Layer 3 of a small transformer language model trained on English Wikipedia (20 layers, counted from 0, width 128).
A neuron's activation on a vector x is SiLU(gate . x) times (in . x), where the dot is the dot product.

Input weights of the MLP neurons that the questions are about. A number n stands for n times 0.0055.
n13 gate: 63 -23 -34 2 30 2 -21 -37 -14 -9 -23 6 15 -13 22 0 2 -15 -13 5 3 -10 7 18 0 -12 15 -49 24 25 -11 -3 -17 -43 -42 -4 -19 -24 13 8 -14 -3 -10 -19 58 -13 -3 21 -9 25 5 10 23 -16 40 70 -23 10 7 -4 -4 11 -26 18 -19 17 -8 28 -8 -21 -54 -13 -20 19 -15 -2 47 -35 23 -7 -8 12 -82 94 -5 36 41 20 12 59 12 5 -49 32 -24 -19 -25 7 7 -12 4 -1 -13 19 12 -17 3 42 -39 24 -11 9 -31 -17 3 29 -9 -32 3 22 31 -10 23 11 40 -31 -7 3
n183 gate: 1 2 0 12 9 19 -3 10 -22 -2 8 22 20 -5 23 -6 -15 3 59 26 13 -17 15 -21 1 6 27 -16 7 2 -3 -42 -14 11 -1 16 6 -11 -7 18 1 -11 -1 18 28 -20 -5 33 -4 -8 5 13 -17 18 28 13 22 -20 -18 9 24 5 13 -10 -11 20 -10 -17 -34 14 -20 32 -61 -26 7 -30 -6 35 -8 6 -12 27 -26 34 11 3 20 4 25 -11 6 20 -9 33 8 -19 11 16 10 -13 9 40 -2 -9 -10 -28 22 -16 42 15 -7 10 -5 -12 15 29 6 27 4 60 11 -22 -7 -1 35 -19 40 -11
n203 gate: -28 -22 27 9 37 -8 -19 11 -32 -8 41 39 -3 -4 17 29 1 15 10 23 -13 -21 -4 -13 -35 -31 15 -11 -19 4 10 -29 26 25 6 25 19 0 2 28 -9 47 -7 14 3 -4 -26 -10 -7 13 -12 -14 -19 38 -34 34 30 -5 -18 8 10 -32 30 23 -21 -23 -15 14 3 -23 -4 -13 -12 1 23 -20 10 -24 4 24 -3 4 5 -14 -16 15 23 1 15 6 14 3 -20 11 17 14 33 -9 -3 -7 1 -13 -10 -6 19 49 -30 -21 5 -13 23 -1 9 -6 2 51 14 28 -8 -21 18 2 -10 -14 60 10 -15 16
n208 gate: 5 0 -16 -19 8 12 42 -53 -59 9 5 36 -35 -1 -32 -14 -9 16 49 -11 29 17 8 1 2 -11 33 12 49 -24 29 7 -3 -32 -12 1 -48 20 -11 8 38 3 -2 -41 23 -18 41 -30 27 -34 -16 -11 13 -21 4 29 -19 1 42 45 33 28 2 -19 -22 27 -11 -16 26 11 -11 -6 13 63 -14 -24 26 -32 17 16 -28 35 -12 66 -36 -4 -18 -2 5 -49 -21 7 4 -7 -41 6 9 -8 44 -2 2 13 -34 37 18 2 16 -13 6 -12 -9 -18 0 -4 2 0 14 19 24 -29 -16 -44 26 12 54 -69 -20 31
n234 gate: -1 -3 24 -12 23 9 -6 -7 -30 67 68 7 56 9 4 0 25 20 12 25 4 -40 -23 -12 -5 -2 8 -68 27 -15 -8 -29 25 -16 19 -34 19 9 -14 -27 6 -6 15 -13 -22 31 -35 -5 -24 3 36 -46 -10 -17 -16 24 13 19 1 -55 -17 -23 1 14 8 -43 17 44 -18 -56 -3 17 -17 8 76 -3 -16 19 51 -10 2 43 18 39 -56 45 25 -19 -9 19 58 25 -57 4 6 21 -46 -20 22 -6 47 -8 -14 -14 62 -11 -19 25 -65 -26 6 46 -20 58 -27 -12 6 38 24 18 61 34 -6 -26 -29 22 -2 39
n246 gate: -16 14 -6 5 -3 -46 -10 30 18 2 -1 -1 35 -21 34 -20 -14 24 9 -46 11 62 -19 -17 30 1 31 25 -19 13 -37 29 14 9 -30 10 -19 4 12 3 -31 26 26 -3 -51 -51 12 7 -12 -10 -10 35 -1 -20 11 15 -12 27 24 8 -5 -29 23 -15 13 20 41 -13 -17 -6 66 13 1 -6 -2 -7 14 13 11 -11 -1 -17 0 14 -1 30 -60 -11 5 -19 -6 -20 29 33 -22 -5 46 37 -26 -1 31 3 -2 9 9 21 36 19 16 51 13 -3 -32 45 -44 48 11 -43 -31 3 -19 -15 -7 26 4 -7 -2 29
n13 in: 28 -16 -19 59 -22 -8 16 1 27 1 -7 8 -42 -1 23 -21 -11 2 -22 32 -2 -7 1 16 25 1 17 -23 11 -21 -24 37 1 -5 -2 8 -35 -23 15 -46 3 10 35 -20 5 -15 -33 -3 -27 -18 4 9 -14 24 -6 -17 -18 13 7 57 55 -25 -23 -18 -15 -24 42 32 45 -15 14 7 14 30 -30 -21 13 -16 25 25 11 11 -1 -7 6 -9 -32 -6 -13 0 32 11 -19 -11 5 -23 -17 -17 -4 22 19 -53 -2 1 -14 13 -12 3 -41 31 5 11 7 1 -5 -24 -8 -13 -25 -6 -3 21 -39 -12 -23 32 -16 -51
n183 in: -2 -30 38 1 -3 14 20 -11 -6 -27 11 -3 26 -13 -31 -6 -34 -3 6 -3 3 -10 -1 2 30 -3 4 -25 17 -11 -7 18 -6 -39 -16 13 2 10 13 33 -1 -20 -6 15 -6 -27 21 40 -5 -30 13 1 8 -21 16 7 11 4 20 14 -23 9 -18 -7 1 19 -6 -21 -17 17 -35 16 7 -21 -6 -12 -16 9 3 6 -6 7 -30 30 -16 -10 19 -38 10 24 6 1 -7 17 18 -1 7 -13 -1 -16 -31 -28 -57 28 6 9 14 -4 3 7 16 -60 15 -6 -4 13 -19 14 26 -2 7 30 14 7 16 3 22 -10
n203 in: -15 -28 17 13 14 -34 -15 -4 25 -26 -29 12 -11 8 23 1 -29 14 -16 4 -7 0 -11 0 2 -11 -29 -13 33 43 36 -18 -16 -35 -17 -12 24 21 -13 11 -47 -31 -10 -18 22 -16 18 24 -10 -17 34 -3 13 -17 5 7 -6 -13 -38 5 17 -19 32 38 -11 -22 5 11 27 4 14 5 -16 -39 -6 -6 -1 2 -10 -13 17 -9 1 7 1 -7 -13 -5 19 11 6 17 -10 -3 1 6 21 -13 10 -37 -17 31 -14 -12 -5 5 13 42 -3 10 48 -27 7 14 18 47 -28 -50 9 -5 -4 15 -7 -5 0 9 21 36
n208 in: 28 8 2 1 -12 -41 -26 60 16 26 -35 -14 19 -9 1 -26 33 23 -36 22 -8 1 -19 -1 -21 -8 29 11 -46 3 -7 3 12 -55 -16 9 9 -23 -20 -28 -2 -50 11 19 1 -13 11 -19 10 -13 40 2 12 1 -3 -19 -53 -32 -8 -23 10 8 -3 3 19 21 -15 -24 11 -7 10 -7 -3 -9 -11 -6 4 -12 -16 -41 32 -16 8 2 5 7 11 36 -12 20 11 4 27 39 -1 8 -29 53 11 33 -2 8 60 3 -7 -15 -11 28 -5 -6 -11 -8 7 -17 -7 7 -12 -16 -10 2 13 -7 -4 -9 14 -12 9 12
n234 in: 16 -39 -2 -19 -6 17 47 11 18 -65 3 -49 -35 22 -2 17 -46 -18 19 -11 -45 -13 20 6 3 -39 -19 47 2 0 19 37 11 -42 35 54 20 -6 22 9 9 -16 6 32 27 -17 62 29 20 51 21 1 23 26 15 6 -18 -28 25 -10 9 -14 2 -8 -30 16 -17 -3 22 60 1 -12 -12 -16 -39 -19 4 34 -12 -2 14 -47 -6 -31 7 -37 10 14 36 -13 -21 11 -15 -24 7 -38 10 4 35 5 -43 1 12 -29 -50 31 19 6 -15 4 8 -33 6 -16 21 -10 2 -31 7 -8 -65 3 4 -2 -30 -49 6 -21
n246 in: -38 -18 -10 22 22 -13 -32 23 16 -3 1 10 26 -3 5 24 44 13 -11 13 9 27 20 -4 17 5 -11 15 17 6 -10 -37 -19 -4 -13 -8 -35 28 -26 5 -15 14 27 25 -24 10 3 -36 -20 -4 0 -18 -11 7 -1 -15 -1 31 7 31 43 5 -49 -1 9 20 25 10 8 2 -17 8 6 2 1 -24 1 -2 28 -8 -34 22 -25 8 -11 25 29 13 -17 -15 15 7 2 -1 20 -15 -47 -19 32 -47 10 31 -32 2 27 -23 -2 -33 -17 -26 12 21 -11 11 -4 13 10 -38 34 -2 23 -18 -7 -1 -13 38 31 -8

Each question shows a token from some text and the vector x that enters the MLP there. A number n stands for n times 0.035.

" Set": -19 28 10 8 -6 -1 7 -14 -16 -4 12 10 -37 24 13 15 -15 2 -3 8 -34 -23 -7 -43 -25 2 -5 14 12 17 -1 -11 -2 -2 15 23 9 0 5 6 14 17 -8 15 -11 12 11 0 78 35 1 -22 -17 14 -20 -52 -22 -13 27 -3 10 -29 19 7 -17 -8 -29 20 -3 10 -3 3 17 9 37 -23 -30 -12 -28 8 -24 -8 32 -9 3 -2 -3 14 -7 -17 -12 -26 -7 -6 9 6 -17 39 -17 -25 -6 10 1 -13 -21 -3 41 -23 26 -32 -12 17 -5 19 8 -31 -43 9 -19 5 0 -1 -43 -15 9 -12 8 -9
Which neuron fires most, and how strongly? n246, at about 0.2

"V": -20 -13 17 6 -5 -14 -27 26 -7 -16 -29 -10 -8 17 -30 11 28 36 -6 -27 -36 11 -14 -4 -13 -4 -1 -10 -26 3 -2 -5 -3 -7 -8 24 1 2 9 -55 -15 5 -18 5 -49 -20 14 -34 -26 33 -23 5 13 11 -4 22 -15 -11 -14 28 -5 9 -14 -29 -27 -2 -2 2 -31 6 6 -22 25 -16 13 17 -26 -5 -37 -10 5 -29 -39 -16 41 1 -10 15 11 -25 -8 -23 -55 -1 1 4 -16 -26 -10 -13 27 -12 -14 -26 0 34 19 18 4 -49 7 -25 -35 -6 -23 -5 15 18 19 -7 9 38 -3 2 16 9 -50 27
Which neuron fires most, and how strongly? n246, at about 0.24

"\n": -7 -7 -26 9 -20 -1 -4 -7 -5 13 2 1 5 21 -14 11 11 -22 3 -5 29 15 2 -4 -22 6 8 -17 20 2 2 -8 -7 -11 -16 3 -9 5 -16 21 -17 -3 11 3 -9 6 6 10 2 10 -8 -39 0 13 0 -3 1 -6 4 -4 13 -9 4 -5 14 -2 -9 -19 2 -31 -2 -14 -5 9 10 19 11 0 -7 -9 -3 -29 0 3 -1 -4 9 -7 -4 -1 -7 7 32 -13 2 7 7 17 -8 24 6 -9 14 29 11 24 6 0 11 -9 -14 -10 -2 5 -1 5 5 14 -22 -3 -6 30 -10 3 3 -9 -4 6
The neuron with the highest activation: n208

" audience": 1 -9 13 -1 -12 17 -12 -1 3 -8 -6 2 -2 22 -24 13 -24 -17 -13 2 -10 -8 -1 -27 2 -9 -15 -1 18 44 13 25 -7 16 12 -9 16 -12 6 -1 5 13 -9 -2 -16 -5 -8 -8 -5 -1 16 -33 10 21 30 -17 -11 -16 -12 20 -19 -6 -9 7 -30 -8 -5 -1 -9 20 -36 2 -4 10 3 34 -43 -17 19 10 15 -40 2 -27 0 0 26 3 12 -14 11 0 -21 -31 22 31 -21 2 -3 19 1 -21 16 -11 0 31 8 7 1 -7 5 7 23 -14 0 -20 4 26 -3 -13 21 -39 1 -3 -18 15 -15 3
Which neuron fires most, and how strongly? n208, at about 0.2

" the": -7 0 -21 -7 12 -17 -5 5 -7 -20 -9 -13 5 -11 20 -7 6 -6 15 -21 -2 -3 -2 21 20 -4 -3 -2 16 8 -8 3 -15 -3 -3 -19 18 -2 3 12 -12 -5 -5 -3 -1 1 -30 15 -21 16 -8 -48 1 4 -6 -13 -10 25 15 -26 0 11 0 1 -13 -11 -2 -14 -13 18 -7 -6 6 -5 -9 -1 -27 -14 -16 -7 20 36 -9 -3 -6 10 0 21 -9 10 6 21 -13 -13 6 -20 0 18 -5 -24 18 6 17 13 -18 -4 2 -26 -24 -2 10 -2 8 -7 -5 -13 22 43 -8 -7 5 15 9 2 -21 8 -8 1
Which neuron fires most, and how strongly? n208, at about 0.12

" C": 15 -11 18 -18 -13 -10 -7 18 -10 -7 -2 20 5 -11 17 -3 19 11 6 2 -45 -10 23 -2 5 31 -14 19 6 -9 -6 1 -6 6 -4 3 1 32 17 32 -32 8 14 -9 -1 -3 12 -15 20 9 -10 -5 1 17 -39 32 9 1 -12 5 5 39 -4 -11 23 12 4 -22 -7 1 25 -17 -20 -10 -5 12 9 31 -67 -4 20 -46 -15 14 4 -4 -1 -6 -47 10 7 13 -56 42 -11 28 -30 -7 8 -12 8 9 16 4 3 10 6 12 26 -27 24 30 1 -18 -7 21 17 25 13 12 -2 30 -19 2 -5 14 -7 23
Which three neurons fire most, strongest first? n203, n13, n246

"5": 14 -13 -32 -1 -37 -6 -11 -1 6 25 -37 -6 15 0 16 30 16 -24 -30 41 -37 0 0 10 16 16 -14 17 -13 4 -10 -16 -22 -9 12 -8 -22 -9 -16 0 33 -20 -21 1 -39 12 12 -2 4 17 -7 2 21 -12 30 -9 14 8 -12 4 11 -18 -13 6 -8 2 -2 -9 -13 -12 -13 14 17 3 10 -4 -45 21 -15 1 -10 26 23 -21 14 -5 43 2 10 10 -8 -3 -21 2 -6 -18 -16 6 -7 19 -5 -1 12 -29 -24 -33 4 -15 5 11 -13 -12 -11 20 18 -1 -31 9 28 -15 46 16 -21 16 -26 13 -4 -4
Which two neurons fire most, strongest first? n203, n183

" Re": -55 -25 -6 0 -13 -5 29 -27 14 -21 -10 3 -24 25 12 11 -29 8 19 41 -37 -29 28 -6 19 29 -16 8 17 0 7 -3 -14 24 -4 17 0 5 14 34 -23 -6 -19 -10 -14 7 -4 8 6 50 4 -13 -11 -40 -19 -3 6 -5 9 -35 6 -21 -9 -3 17 30 5 7 18 3 -5 15 16 -17 -24 -4 -16 15 -50 14 -2 -25 -11 4 7 -1 8 10 -2 -5 3 -41 -6 17 12 21 12 -6 -5 3 -17 1 18 0 15 -26 -2 -22 9 -29 -10 37 4 -21 19 -17 -23 -13 18 23 -20 -22 -3 6 15 26 2 -38
Which three neurons fire most, strongest first? n208, n13, n183

";": 5 -5 31 18 -1 15 -19 14 16 3 -2 -5 28 -4 28 -16 18 3 5 5 -29 11 -23 -5 -19 -26 -7 -24 -16 3 -10 -37 -11 -1 17 1 21 14 -9 -24 10 -5 1 1 15 35 15 7 10 8 17 -36 -25 9 -13 -7 10 -2 4 21 12 11 -3 6 -16 -6 6 -6 31 8 15 -3 -17 4 2 0 1 -13 -17 -18 -3 -19 -11 -3 10 13 -11 -15 4 -5 21 -8 -26 -9 -3 6 27 -14 -3 1 9 2 3 -10 7 -24 -5 -11 21 13 14 13 -6 -4 -10 8 -25 10 38 -7 24 7 10 -10 20 -10 6 -8
The neuron with the highest activation: n203